Layer 9 of a small transformer language model trained on English Wikipedia (15 layers, counted from 0, width 96).
A neuron's activation on a vector x is GELU(gate . x) times (in . x), where the dot is the dot product.

Input weights of the MLP neurons that the questions are about. A number n stands for (n - 128) times 0.0087.
n1 gate: 133, 136, 119, 122, 117, 123, 99, 163, 119, 110, 203, 123, 136, 88, 150, 176, 108, 136, 154, 102, 139, 160, 83, 160, 143, 131, 130, 92, 138, 169, 153, 138, 137, 144, 162, 119, 104, 67, 170, 116, 91, 69, 117, 136, 193, 97, 167, 182, 138, 84, 145, 119, 171, 101, 175, 88, 100, 130, 166, 108, 132, 139, 55, 144, 140, 115, 108, 126, 161, 111, 156, 94, 102, 96, 137, 121, 110, 104, 167, 136, 150, 89, 117, 145, 78, 100, 164, 89, 105, 90, 144, 104, 160, 215, 112, 89
n90 gate: 159, 109, 120, 125, 76, 88, 131, 106, 107, 110, 203, 141, 123, 143, 109, 176, 134, 123, 158, 127, 98, 114, 120, 166, 145, 185, 147, 171, 114, 106, 134, 162, 92, 124, 173, 95, 76, 162, 141, 115, 136, 118, 147, 101, 81, 91, 126, 204, 125, 102, 171, 98, 51, 115, 130, 113, 200, 125, 178, 69, 85, 107, 115, 142, 191, 132, 197, 109, 82, 114, 137, 125, 198, 156, 84, 130, 148, 138, 173, 112, 104, 92, 137, 97, 135, 138, 100, 89, 108, 135, 146, 151, 55, 152, 76, 120
n108 gate: 43, 135, 149, 135, 62, 152, 151, 156, 146, 159, 174, 81, 160, 101, 107, 89, 90, 129, 123, 143, 99, 88, 103, 131, 140, 115, 87, 126, 150, 142, 116, 97, 134, 108, 130, 135, 99, 118, 174, 66, 115, 105, 92, 93, 107, 86, 69, 119, 98, 119, 134, 115, 144, 122, 128, 121, 161, 131, 160, 160, 70, 84, 170, 147, 149, 162, 135, 137, 50, 138, 164, 151, 121, 133, 190, 54, 118, 121, 114, 116, 170, 87, 120, 111, 104, 165, 119, 164, 173, 103, 94, 112, 78, 101, 112, 71
n119 gate: 119, 124, 124, 161, 149, 124, 109, 155, 159, 154, 105, 137, 132, 153, 198, 127, 136, 136, 155, 107, 103, 85, 131, 158, 131, 106, 135, 131, 141, 164, 139, 145, 124, 138, 178, 180, 129, 165, 153, 120, 124, 68, 136, 100, 125, 109, 128, 129, 156, 106, 172, 84, 150, 75, 60, 145, 51, 109, 191, 170, 186, 135, 121, 138, 81, 107, 71, 104, 136, 118, 151, 116, 118, 174, 121, 137, 157, 93, 132, 74, 181, 221, 92, 190, 167, 84, 132, 76, 105, 169, 80, 142, 128, 141, 184, 118
n154 gate: 122, 75, 128, 160, 89, 160, 104, 107, 129, 157, 148, 99, 166, 145, 95, 160, 125, 144, 162, 215, 131, 118, 198, 121, 154, 116, 110, 121, 102, 149, 210, 114, 71, 126, 109, 123, 199, 125, 153, 149, 93, 116, 104, 198, 132, 138, 109, 114, 90, 136, 165, 127, 69, 104, 155, 72, 150, 70, 153, 138, 134, 138, 139, 145, 163, 76, 204, 126, 148, 137, 165, 80, 125, 101, 159, 107, 100, 177, 162, 108, 141, 172, 113, 170, 115, 109, 136, 137, 102, 109, 105, 111, 70, 144, 146, 136
n157 gate: 102, 122, 159, 94, 116, 162, 143, 54, 128, 57, 165, 141, 119, 135, 151, 206, 80, 152, 98, 132, 132, 122, 143, 108, 119, 170, 120, 110, 127, 108, 135, 187, 147, 169, 166, 143, 70, 138, 144, 165, 145, 87, 101, 148, 142, 119, 86, 113, 158, 84, 145, 146, 119, 164, 100, 123, 84, 73, 194, 179, 135, 81, 195, 117, 92, 120, 100, 149, 200, 92, 160, 185, 173, 193, 150, 104, 111, 120, 134, 124, 141, 131, 88, 123, 148, 138, 129, 101, 134, 139, 89, 124, 77, 117, 159, 138
n162 gate: 108, 158, 98, 137, 144, 155, 138, 145, 197, 96, 160, 200, 170, 118, 212, 89, 119, 119, 62, 165, 118, 106, 96, 150, 148, 119, 121, 122, 166, 117, 128, 135, 81, 100, 139, 111, 152, 127, 131, 111, 143, 167, 114, 98, 119, 140, 143, 185, 97, 156, 127, 110, 127, 139, 129, 106, 101, 145, 172, 157, 138, 125, 108, 88, 124, 86, 132, 137, 175, 80, 101, 116, 97, 145, 129, 93, 101, 230, 122, 122, 148, 64, 177, 127, 119, 88, 83, 106, 172, 203, 139, 124, 105, 92, 83, 140
n173 gate: 182, 138, 131, 178, 87, 48, 164, 137, 155, 68, 131, 145, 159, 143, 179, 165, 91, 152, 171, 147, 166, 151, 149, 162, 75, 171, 116, 154, 139, 186, 104, 160, 184, 108, 165, 108, 184, 151, 88, 168, 140, 137, 135, 164, 124, 130, 174, 97, 152, 192, 178, 87, 136, 103, 172, 67, 140, 159, 120, 134, 139, 134, 173, 189, 121, 145, 144, 76, 153, 130, 126, 192, 82, 148, 77, 75, 133, 118, 153, 134, 148, 142, 104, 126, 82, 129, 149, 158, 172, 173, 142, 148, 81, 114, 169, 76
n178 gate: 126, 213, 159, 166, 114, 203, 93, 91, 155, 97, 62, 168, 151, 124, 121, 164, 111, 117, 142, 170, 139, 137, 180, 81, 144, 101, 146, 104, 174, 159, 141, 184, 87, 151, 116, 74, 147, 129, 172, 108, 81, 138, 110, 157, 87, 141, 103, 105, 151, 145, 156, 125, 147, 129, 179, 111, 168, 164, 159, 123, 148, 161, 127, 128, 131, 171, 115, 130, 172, 152, 108, 131, 167, 132, 103, 115, 116, 129, 146, 85, 165, 102, 119, 127, 127, 129, 145, 91, 114, 145, 116, 144, 151, 130, 176, 211
n1 in: 102, 80, 133, 109, 94, 142, 155, 110, 96, 117, 120, 128, 119, 120, 170, 221, 134, 63, 99, 115, 155, 206, 143, 199, 107, 220, 154, 86, 103, 142, 96, 142, 104, 113, 170, 127, 68, 123, 118, 138, 165, 137, 182, 125, 109, 114, 95, 162, 171, 143, 132, 103, 153, 119, 163, 100, 105, 101, 144, 90, 136, 128, 68, 193, 129, 80, 133, 90, 125, 121, 110, 97, 174, 97, 133, 186, 162, 133, 136, 120, 139, 99, 148, 198, 154, 140, 149, 119, 111, 114, 189, 68, 140, 73, 113, 104
n90 in: 90, 135, 111, 135, 164, 103, 117, 156, 162, 126, 121, 136, 118, 76, 86, 141, 86, 95, 116, 107, 135, 92, 121, 139, 122, 138, 186, 138, 98, 116, 93, 71, 117, 119, 103, 70, 110, 148, 145, 148, 169, 192, 156, 102, 185, 92, 149, 131, 127, 151, 117, 101, 110, 158, 179, 195, 100, 110, 110, 119, 117, 174, 114, 198, 146, 119, 156, 120, 154, 87, 171, 143, 171, 172, 118, 159, 100, 131, 123, 167, 114, 63, 110, 117, 119, 46, 157, 155, 189, 90, 119, 139, 133, 139, 126, 86
n108 in: 144, 160, 119, 134, 65, 136, 102, 125, 169, 150, 111, 177, 134, 151, 104, 138, 93, 119, 178, 141, 157, 179, 132, 99, 129, 152, 127, 127, 125, 122, 124, 185, 139, 135, 102, 121, 155, 78, 89, 145, 140, 120, 142, 156, 161, 163, 124, 148, 126, 150, 137, 70, 63, 139, 159, 152, 145, 115, 148, 196, 152, 134, 122, 146, 160, 83, 132, 181, 156, 105, 126, 95, 154, 102, 116, 128, 118, 117, 180, 117, 136, 115, 125, 138, 162, 66, 141, 103, 118, 119, 150, 141, 197, 157, 104, 201
n119 in: 179, 155, 102, 139, 159, 140, 106, 121, 171, 164, 111, 101, 141, 64, 161, 139, 103, 113, 85, 133, 119, 131, 125, 123, 178, 76, 146, 118, 145, 107, 138, 129, 119, 148, 135, 143, 113, 158, 126, 145, 119, 56, 91, 150, 137, 119, 102, 110, 158, 132, 151, 175, 176, 111, 107, 140, 91, 123, 106, 177, 113, 103, 207, 117, 116, 79, 83, 128, 114, 147, 129, 132, 132, 139, 154, 159, 56, 153, 102, 121, 172, 158, 123, 138, 137, 119, 140, 149, 63, 160, 79, 84, 113, 131, 105, 86
n154 in: 88, 74, 187, 189, 86, 151, 119, 106, 185, 108, 132, 94, 117, 107, 120, 149, 169, 95, 113, 164, 133, 51, 87, 94, 166, 110, 98, 109, 148, 123, 181, 84, 129, 184, 169, 143, 141, 120, 120, 120, 88, 126, 126, 88, 193, 159, 133, 133, 125, 134, 189, 102, 136, 139, 142, 136, 205, 84, 107, 159, 121, 184, 132, 159, 148, 110, 148, 105, 125, 107, 138, 134, 167, 25, 138, 104, 138, 123, 150, 142, 113, 150, 130, 143, 98, 90, 58, 159, 123, 138, 133, 170, 128, 184, 133, 223
n157 in: 159, 156, 104, 141, 174, 91, 177, 112, 200, 82, 150, 163, 83, 113, 144, 153, 127, 170, 124, 112, 145, 188, 153, 175, 120, 218, 152, 122, 115, 124, 98, 188, 72, 147, 88, 142, 186, 86, 173, 128, 112, 201, 178, 133, 119, 129, 130, 205, 169, 138, 130, 139, 134, 140, 129, 150, 109, 115, 141, 120, 133, 82, 163, 83, 146, 106, 134, 126, 122, 193, 111, 100, 101, 90, 170, 138, 79, 131, 149, 138, 87, 130, 145, 141, 130, 102, 197, 103, 46, 108, 118, 153, 113, 106, 102, 192
n162 in: 169, 171, 108, 153, 50, 171, 127, 116, 159, 159, 74, 106, 111, 134, 89, 154, 115, 101, 171, 146, 86, 124, 102, 126, 142, 7, 104, 122, 123, 97, 134, 88, 148, 105, 170, 113, 157, 116, 161, 116, 132, 33, 153, 147, 153, 104, 122, 139, 136, 113, 133, 110, 100, 195, 165, 151, 148, 116, 165, 66, 130, 83, 148, 159, 135, 77, 75, 158, 152, 177, 142, 133, 75, 80, 151, 112, 160, 109, 68, 78, 119, 155, 91, 157, 152, 151, 113, 143, 175, 99, 139, 146, 151, 182, 150, 165
n173 in: 123, 122, 128, 138, 119, 133, 66, 151, 37, 104, 103, 181, 84, 86, 148, 108, 86, 136, 161, 80, 145, 157, 142, 97, 145, 129, 109, 86, 81, 170, 96, 97, 106, 188, 69, 146, 142, 155, 36, 82, 116, 119, 109, 190, 139, 63, 132, 135, 114, 30, 93, 183, 188, 187, 191, 181, 91, 147, 94, 164, 112, 64, 106, 179, 173, 70, 181, 114, 101, 108, 194, 144, 173, 157, 101, 120, 180, 110, 143, 137, 159, 97, 119, 95, 153, 86, 74, 153, 170, 102, 152, 187, 109, 127, 114, 94
n178 in: 195, 173, 36, 97, 102, 96, 86, 78, 120, 79, 128, 117, 65, 106, 163, 169, 143, 112, 93, 50, 143, 111, 160, 206, 147, 64, 98, 146, 85, 138, 155, 135, 177, 116, 130, 91, 126, 159, 131, 148, 73, 88, 110, 158, 122, 79, 125, 147, 203, 154, 151, 78, 114, 103, 110, 122, 125, 144, 108, 145, 73, 78, 110, 181, 189, 127, 159, 105, 164, 145, 189, 139, 166, 80, 95, 103, 149, 170, 158, 164, 84, 127, 126, 57, 109, 149, 129, 130, 133, 87, 156, 57, 125, 110, 171, 111

Each question shows a token from some text and the vector x that enters the MLP there. A number n stands for (n - 128) times 0.021.

"nd": 135, 125, 87, 119, 99, 121, 130, 70, 86, 167, 68, 144, 121, 89, 89, 128, 142, 149, 163, 103, 92, 106, 172, 100, 144, 100, 87, 216, 150, 142, 139, 130, 141, 162, 148, 90, 163, 127, 138, 85, 125, 188, 87, 174, 133, 128, 162, 124, 159, 159, 148, 110, 128, 147, 170, 136, 137, 124, 133, 126, 136, 147, 164, 117, 98, 126, 120, 157, 155, 152, 112, 99, 164, 128, 127, 153, 114, 164, 122, 129, 148, 69, 173, 161, 84, 124, 141, 151, 101, 96, 156, 103, 179, 79, 84, 93
The most active neuron and its activation: n178, at about 5.5

" Baseball": 127, 166, 96, 139, 107, 114, 135, 140, 140, 132, 101, 71, 148, 118, 82, 93, 122, 118, 84, 122, 103, 199, 160, 54, 164, 115, 99, 90, 155, 79, 104, 148, 130, 119, 127, 133, 116, 112, 129, 126, 132, 130, 129, 124, 147, 137, 130, 155, 159, 147, 158, 185, 105, 133, 126, 111, 120, 129, 122, 85, 114, 87, 135, 157, 130, 122, 126, 114, 133, 84, 114, 203, 168, 186, 115, 217, 153, 124, 103, 119, 103, 134, 152, 138, 149, 123, 143, 185, 86, 117, 119, 80, 126, 137, 140, 91
Which of these neurons fires most? n154

" Al": 94, 138, 153, 116, 141, 123, 131, 142, 89, 142, 127, 143, 152, 85, 101, 97, 105, 116, 92, 180, 84, 118, 65, 126, 190, 82, 153, 130, 169, 94, 103, 152, 191, 71, 157, 147, 133, 139, 117, 133, 116, 132, 141, 139, 136, 118, 123, 150, 165, 189, 148, 118, 123, 110, 141, 137, 142, 81, 114, 95, 151, 87, 96, 171, 160, 111, 143, 117, 105, 126, 118, 199, 96, 151, 131, 190, 125, 127, 144, 112, 127, 115, 175, 127, 134, 134, 126, 142, 77, 116, 144, 127, 138, 149, 128, 138
Which three neurons fire most, strongest first? n90, n162, n173

",": 89, 156, 128, 122, 143, 71, 163, 108, 144, 135, 82, 117, 133, 136, 105, 111, 114, 127, 153, 130, 155, 139, 141, 126, 118, 96, 127, 112, 175, 143, 135, 145, 168, 114, 124, 156, 146, 160, 83, 126, 147, 207, 127, 107, 183, 108, 167, 153, 131, 101, 164, 143, 139, 108, 138, 170, 152, 75, 158, 131, 154, 107, 115, 172, 113, 111, 99, 142, 104, 96, 179, 191, 128, 160, 153, 123, 130, 160, 116, 166, 137, 104, 114, 79, 92, 128, 146, 152, 76, 101, 115, 118, 166, 161, 155, 140
The most active neuron and its activation: n173, at about 1.8

" Sal": 116, 168, 112, 146, 115, 100, 150, 157, 127, 116, 106, 143, 144, 106, 112, 62, 115, 86, 100, 159, 109, 133, 104, 106, 181, 107, 122, 90, 178, 82, 121, 102, 186, 112, 147, 111, 101, 125, 116, 157, 143, 98, 93, 180, 166, 122, 136, 169, 134, 133, 134, 98, 132, 90, 140, 141, 167, 70, 140, 134, 115, 101, 140, 154, 140, 103, 129, 133, 105, 132, 146, 197, 121, 178, 141, 185, 124, 89, 128, 110, 117, 112, 178, 131, 71, 124, 135, 161, 83, 107, 126, 111, 142, 137, 124, 146
Which of these neurons fires most? n108

"73": 79, 170, 114, 136, 122, 126, 155, 131, 170, 138, 64, 108, 114, 139, 62, 129, 145, 126, 142, 109, 139, 103, 130, 109, 142, 117, 91, 114, 144, 124, 128, 142, 166, 145, 157, 152, 143, 122, 121, 128, 147, 170, 89, 117, 150, 111, 167, 166, 117, 171, 169, 144, 77, 166, 136, 155, 124, 104, 120, 118, 115, 111, 117, 104, 102, 120, 143, 147, 87, 91, 175, 153, 143, 127, 144, 162, 171, 124, 75, 140, 137, 96, 132, 142, 145, 144, 150, 123, 69, 111, 101, 67, 157, 87, 98, 118
Which of these neurons fires most? n108

"ald": 142, 141, 93, 131, 111, 134, 107, 116, 140, 153, 100, 125, 111, 130, 115, 104, 135, 136, 100, 102, 105, 117, 155, 113, 173, 113, 133, 162, 153, 123, 117, 106, 142, 134, 163, 158, 132, 131, 174, 86, 109, 159, 85, 149, 160, 120, 132, 164, 89, 141, 160, 127, 76, 118, 155, 103, 118, 63, 101, 107, 80, 111, 119, 131, 105, 104, 84, 85, 127, 102, 165, 137, 121, 165, 125, 183, 165, 160, 148, 101, 106, 101, 176, 124, 133, 95, 112, 139, 60, 88, 126, 109, 143, 103, 133, 125
The most active neuron and its activation: n90, at about 1.2

"C": 124, 150, 122, 163, 107, 119, 155, 130, 160, 123, 89, 140, 143, 157, 131, 123, 114, 140, 108, 103, 126, 148, 108, 103, 183, 129, 106, 112, 164, 130, 134, 100, 125, 167, 130, 154, 142, 132, 109, 143, 169, 178, 142, 146, 142, 107, 152, 175, 102, 125, 158, 134, 148, 137, 111, 131, 122, 103, 101, 148, 118, 137, 123, 175, 116, 132, 145, 105, 129, 136, 173, 156, 124, 163, 153, 188, 140, 131, 83, 117, 162, 98, 137, 139, 106, 130, 114, 115, 53, 149, 137, 50, 137, 145, 97, 131
The most active neuron and its activation: n119, at about 1.2

"é": 105, 127, 106, 108, 154, 112, 105, 144, 135, 158, 57, 146, 112, 145, 78, 147, 95, 100, 113, 98, 134, 108, 112, 96, 162, 155, 84, 156, 127, 72, 66, 135, 140, 46, 179, 163, 141, 145, 102, 111, 129, 101, 134, 132, 150, 115, 137, 156, 136, 149, 134, 111, 134, 110, 152, 118, 138, 103, 155, 158, 88, 122, 94, 135, 114, 156, 139, 68, 86, 94, 137, 148, 103, 168, 137, 177, 165, 137, 126, 103, 141, 112, 131, 99, 140, 98, 98, 159, 77, 89, 124, 110, 147, 89, 169, 133
Which three neurons fire most, strongest first? n90, n157, n108

" br": 127, 178, 135, 171, 127, 89, 115, 126, 131, 115, 127, 104, 102, 160, 148, 78, 122, 130, 110, 101, 141, 91, 109, 110, 153, 107, 140, 111, 176, 88, 113, 156, 144, 80, 132, 162, 120, 140, 138, 157, 141, 147, 91, 146, 112, 122, 158, 122, 95, 104, 142, 122, 121, 157, 157, 126, 117, 49, 147, 133, 135, 74, 114, 156, 142, 62, 113, 155, 119, 148, 107, 211, 135, 130, 138, 159, 102, 82, 112, 94, 117, 101, 147, 150, 113, 143, 143, 119, 64, 110, 155, 116, 145, 160, 129, 117
Which of these neurons fires most? n119

"vi": 103, 172, 87, 132, 135, 127, 99, 151, 110, 122, 106, 162, 130, 156, 86, 113, 99, 82, 137, 83, 100, 148, 161, 142, 201, 142, 69, 89, 169, 102, 122, 145, 148, 37, 178, 132, 147, 158, 115, 135, 148, 117, 131, 113, 175, 98, 176, 156, 157, 92, 115, 106, 164, 130, 135, 120, 109, 89, 90, 119, 125, 106, 124, 137, 89, 160, 124, 143, 95, 100, 149, 104, 117, 134, 143, 167, 138, 134, 91, 104, 147, 92, 150, 132, 161, 134, 100, 135, 108, 110, 76, 123, 157, 98, 103, 160
Which three neurons fire most, strongest first? n162, n119, n1

" the": 133, 165, 115, 120, 124, 111, 126, 82, 122, 101, 105, 90, 170, 112, 104, 112, 137, 114, 111, 150, 118, 90, 131, 108, 124, 100, 127, 120, 141, 110, 101, 142, 173, 97, 150, 120, 137, 136, 120, 113, 155, 160, 118, 158, 148, 202, 154, 146, 193, 99, 164, 163, 114, 124, 115, 137, 129, 113, 145, 141, 110, 139, 108, 136, 125, 103, 165, 133, 99, 132, 172, 124, 166, 231, 144, 152, 123, 146, 133, 167, 155, 98, 138, 136, 124, 135, 138, 141, 83, 105, 158, 88, 143, 162, 146, 103
Which of these neurons fires most? n90

"=": 128, 143, 167, 114, 129, 104, 107, 137, 106, 90, 120, 110, 88, 161, 110, 81, 134, 152, 82, 147, 125, 140, 145, 91, 130, 62, 82, 144, 165, 145, 142, 150, 169, 122, 88, 174, 116, 144, 68, 142, 143, 145, 134, 111, 167, 145, 116, 153, 190, 162, 126, 195, 94, 111, 174, 121, 146, 112, 149, 109, 139, 107, 96, 114, 87, 121, 152, 137, 109, 160, 121, 69, 112, 152, 154, 207, 128, 153, 97, 121, 106, 85, 153, 136, 111, 139, 156, 115, 108, 110, 140, 65, 151, 136, 168, 111
Which two neurons fire most, strongest first? n154, n162

"\n\n": 122, 164, 123, 104, 127, 107, 132, 127, 123, 39, 149, 94, 108, 125, 130, 96, 153, 122, 88, 136, 120, 115, 139, 127, 125, 67, 149, 124, 142, 115, 119, 153, 157, 110, 120, 174, 157, 152, 102, 137, 133, 91, 119, 121, 140, 121, 105, 140, 136, 152, 187, 141, 121, 138, 119, 132, 145, 146, 124, 112, 133, 120, 115, 106, 98, 112, 154, 126, 109, 176, 157, 124, 136, 107, 163, 179, 148, 147, 79, 145, 159, 104, 131, 152, 95, 91, 113, 153, 56, 154, 142, 111, 135, 102, 146, 61
Which of these neurons fires most? n119

"ea": 87, 139, 104, 149, 81, 117, 65, 107, 139, 161, 78, 180, 110, 106, 70, 153, 146, 143, 135, 159, 107, 103, 93, 87, 133, 107, 156, 153, 134, 137, 160, 110, 113, 103, 147, 184, 132, 139, 150, 95, 145, 159, 118, 179, 95, 99, 162, 178, 144, 147, 138, 139, 164, 119, 129, 159, 118, 145, 142, 143, 182, 116, 107, 133, 93, 83, 103, 64, 87, 170, 134, 146, 121, 134, 111, 113, 108, 148, 75, 114, 90, 110, 142, 120, 86, 92, 60, 143, 99, 117, 136, 116, 116, 151, 174, 174
Which of these neurons fires most? n162

" of": 113, 138, 84, 140, 143, 132, 83, 76, 149, 94, 104, 129, 134, 169, 105, 121, 117, 146, 129, 124, 132, 98, 144, 159, 128, 94, 101, 161, 142, 120, 88, 129, 146, 157, 133, 129, 151, 122, 136, 151, 123, 135, 121, 179, 142, 134, 142, 138, 171, 144, 181, 163, 112, 137, 132, 132, 110, 104, 142, 108, 135, 131, 106, 139, 119, 119, 152, 123, 126, 149, 127, 147, 140, 189, 205, 178, 114, 153, 126, 191, 135, 112, 144, 110, 142, 151, 145, 149, 58, 146, 139, 129, 143, 112, 119, 81
The most active neuron and its activation: n157, at about 2.3

" scene": 116, 140, 130, 164, 138, 131, 105, 124, 140, 110, 86, 85, 114, 147, 115, 143, 102, 128, 140, 128, 119, 159, 173, 116, 117, 132, 137, 141, 151, 79, 118, 135, 142, 122, 149, 135, 145, 74, 122, 143, 126, 137, 92, 114, 178, 99, 134, 164, 126, 159, 149, 124, 127, 154, 130, 120, 131, 118, 116, 119, 111, 145, 132, 129, 158, 108, 107, 83, 74, 132, 181, 195, 98, 181, 134, 228, 123, 166, 127, 141, 49, 120, 164, 133, 109, 101, 111, 161, 82, 107, 118, 116, 172, 128, 119, 65
Which of these neurons fires most? n1

"5": 109, 167, 142, 135, 109, 119, 138, 136, 98, 129, 103, 136, 81, 131, 65, 151, 127, 160, 124, 75, 155, 93, 120, 91, 167, 124, 87, 158, 174, 184, 150, 133, 116, 168, 157, 184, 142, 107, 106, 111, 135, 154, 138, 173, 129, 127, 174, 141, 105, 145, 154, 148, 109, 169, 139, 131, 120, 96, 128, 113, 150, 128, 121, 108, 129, 94, 118, 110, 113, 118, 155, 168, 136, 151, 145, 136, 153, 146, 105, 136, 154, 139, 150, 126, 151, 146, 117, 172, 57, 129, 151, 74, 125, 113, 94, 132
Which two neurons fire most, strongest first? n154, n90

"olis": 96, 148, 126, 132, 115, 173, 121, 91, 170, 159, 75, 111, 119, 115, 107, 144, 123, 138, 121, 134, 111, 114, 131, 130, 130, 113, 122, 160, 101, 144, 101, 99, 108, 118, 193, 164, 133, 112, 149, 34, 110, 134, 141, 132, 105, 81, 149, 188, 129, 180, 185, 134, 113, 147, 101, 139, 105, 95, 133, 111, 191, 115, 124, 173, 121, 119, 130, 121, 130, 183, 148, 144, 74, 189, 129, 171, 166, 178, 85, 142, 142, 121, 166, 101, 103, 94, 129, 128, 113, 110, 133, 138, 102, 116, 106, 93
The most active neuron and its activation: n162, at about 6.2

" in": 96, 116, 116, 117, 151, 95, 114, 114, 123, 158, 86, 129, 132, 184, 156, 130, 96, 130, 103, 144, 129, 121, 155, 142, 126, 60, 102, 156, 158, 157, 132, 159, 138, 126, 131, 154, 142, 116, 146, 145, 114, 134, 75, 139, 139, 104, 160, 154, 146, 127, 160, 154, 142, 142, 124, 155, 107, 112, 144, 129, 146, 111, 76, 151, 167, 101, 172, 153, 142, 127, 155, 132, 163, 175, 158, 203, 108, 158, 122, 167, 125, 122, 149, 139, 141, 151, 130, 151, 62, 147, 137, 140, 140, 125, 140, 83
Which of these neurons fires most? n119

"rop": 125, 146, 127, 152, 110, 146, 130, 117, 171, 139, 83, 149, 140, 137, 119, 98, 89, 127, 120, 154, 70, 60, 162, 83, 192, 146, 104, 137, 140, 138, 149, 106, 94, 119, 181, 152, 148, 138, 164, 134, 119, 160, 84, 138, 148, 129, 171, 144, 115, 113, 184, 132, 87, 137, 127, 96, 134, 92, 105, 125, 118, 117, 96, 160, 115, 120, 108, 95, 121, 114, 153, 165, 120, 143, 93, 229, 159, 155, 114, 120, 118, 119, 178, 158, 125, 141, 166, 167, 90, 140, 107, 110, 127, 143, 132, 124
Which three neurons fire most, strongest first? n154, n119, n162

"79": 84, 155, 129, 122, 129, 105, 153, 131, 171, 163, 62, 106, 98, 125, 58, 158, 157, 154, 112, 108, 134, 101, 135, 98, 136, 134, 75, 142, 125, 169, 127, 108, 143, 144, 167, 169, 126, 103, 104, 113, 140, 175, 113, 121, 124, 103, 146, 153, 119, 137, 149, 156, 73, 141, 137, 147, 128, 82, 144, 131, 130, 76, 137, 129, 107, 140, 142, 159, 85, 131, 160, 195, 136, 124, 148, 154, 169, 152, 78, 154, 133, 111, 114, 122, 139, 142, 158, 116, 72, 144, 122, 73, 143, 108, 89, 119
Which of these neurons fires most? n157

"th": 110, 126, 87, 145, 133, 125, 130, 140, 168, 133, 121, 137, 114, 186, 128, 102, 130, 110, 110, 104, 88, 64, 118, 84, 172, 121, 101, 127, 133, 119, 161, 110, 125, 117, 173, 129, 145, 155, 168, 130, 111, 144, 65, 111, 154, 99, 153, 139, 110, 131, 135, 119, 98, 111, 135, 111, 172, 46, 115, 114, 87, 89, 126, 152, 84, 123, 101, 143, 119, 136, 144, 166, 153, 165, 94, 159, 170, 145, 138, 98, 88, 103, 174, 147, 146, 126, 149, 159, 79, 103, 118, 103, 163, 163, 117, 118
Which three neurons fire most, strongest first? n90, n154, n119

"ing": 86, 129, 57, 154, 139, 104, 117, 151, 132, 150, 83, 108, 117, 164, 137, 126, 110, 140, 109, 101, 124, 105, 145, 57, 126, 87, 71, 163, 196, 82, 111, 154, 129, 159, 144, 83, 134, 137, 151, 145, 118, 150, 121, 104, 123, 118, 122, 116, 198, 154, 159, 156, 122, 115, 152, 118, 111, 93, 120, 106, 108, 130, 124, 177, 131, 128, 137, 148, 136, 120, 112, 161, 178, 165, 135, 200, 132, 142, 130, 135, 149, 96, 160, 102, 119, 163, 107, 144, 70, 84, 119, 91, 134, 118, 149, 95
Which of these neurons fires most? n178

" 1992": 94, 168, 116, 135, 157, 104, 164, 86, 193, 157, 85, 105, 135, 139, 87, 132, 144, 161, 104, 94, 170, 136, 123, 41, 139, 131, 91, 131, 170, 145, 117, 128, 151, 145, 144, 142, 143, 136, 78, 117, 149, 158, 130, 106, 147, 123, 118, 154, 152, 131, 141, 162, 103, 111, 146, 158, 155, 88, 130, 102, 166, 113, 153, 156, 113, 159, 114, 141, 81, 105, 172, 241, 116, 140, 154, 191, 152, 136, 112, 143, 147, 116, 106, 94, 122, 134, 137, 116, 94, 106, 143, 99, 171, 124, 140, 75
Which of these neurons fires most? n178

" 1994": 92, 167, 115, 145, 155, 101, 150, 77, 204, 160, 96, 107, 131, 125, 84, 141, 152, 140, 130, 90, 156, 141, 124, 39, 141, 119, 78, 137, 169, 153, 100, 123, 143, 141, 146, 168, 138, 118, 81, 111, 142, 156, 125, 99, 149, 110, 136, 137, 164, 126, 146, 178, 87, 141, 146, 158, 161, 87, 118, 88, 142, 129, 149, 131, 117, 149, 106, 136, 78, 84, 172, 243, 121, 136, 145, 185, 141, 135, 111, 140, 156, 125, 123, 107, 107, 143, 142, 113, 98, 101, 139, 110, 161, 104, 138, 95
Which of these neurons fires most? n178

"ure": 118, 144, 129, 125, 91, 131, 109, 144, 188, 138, 91, 121, 99, 167, 119, 155, 120, 152, 136, 107, 128, 146, 131, 83, 136, 130, 71, 138, 145, 112, 124, 136, 137, 138, 149, 116, 149, 142, 127, 137, 134, 97, 98, 116, 128, 109, 143, 123, 139, 136, 146, 112, 141, 118, 151, 115, 105, 109, 132, 103, 118, 111, 125, 143, 111, 122, 130, 93, 110, 111, 144, 158, 114, 200, 129, 250, 176, 146, 122, 120, 104, 113, 155, 75, 126, 125, 128, 157, 62, 119, 97, 106, 156, 101, 163, 78
The most active neuron and its activation: n119, at about 3.1

"98": 81, 157, 131, 121, 119, 109, 138, 152, 176, 173, 94, 111, 104, 133, 74, 168, 163, 158, 122, 92, 143, 109, 114, 103, 137, 142, 93, 158, 121, 161, 98, 91, 150, 143, 149, 150, 134, 106, 121, 106, 140, 140, 127, 103, 128, 104, 100, 149, 135, 151, 165, 162, 67, 144, 158, 150, 140, 70, 166, 109, 136, 92, 141, 99, 135, 130, 114, 142, 72, 118, 171, 171, 135, 142, 148, 170, 160, 153, 98, 144, 142, 109, 142, 132, 156, 149, 154, 100, 70, 115, 131, 83, 156, 94, 112, 122
Which two neurons fire most, strongest first? n108, n90

" medal": 134, 176, 114, 143, 140, 128, 139, 138, 171, 162, 115, 77, 148, 163, 102, 141, 103, 147, 127, 88, 116, 160, 167, 108, 145, 143, 137, 133, 186, 97, 171, 178, 145, 146, 150, 130, 125, 124, 154, 99, 82, 156, 125, 125, 150, 117, 189, 191, 169, 137, 125, 129, 144, 131, 155, 157, 147, 124, 151, 96, 107, 122, 125, 140, 165, 115, 132, 133, 74, 120, 173, 152, 124, 148, 106, 182, 142, 172, 151, 101, 114, 98, 181, 144, 131, 118, 128, 135, 100, 189, 156, 150, 177, 98, 101, 62
Which three neurons fire most, strongest first? n90, n1, n178

" bre": 126, 157, 140, 146, 88, 118, 121, 156, 113, 144, 79, 111, 152, 155, 142, 94, 97, 110, 75, 98, 134, 101, 144, 110, 184, 148, 119, 127, 150, 118, 180, 163, 149, 115, 162, 122, 132, 131, 117, 95, 153, 101, 84, 154, 122, 108, 172, 178, 167, 140, 121, 111, 146, 151, 156, 184, 156, 143, 138, 110, 154, 98, 136, 150, 153, 66, 127, 94, 105, 157, 139, 171, 134, 136, 129, 175, 167, 103, 125, 108, 101, 122, 143, 140, 80, 134, 135, 180, 75, 155, 145, 135, 123, 171, 102, 133
Which of these neurons fires most? n173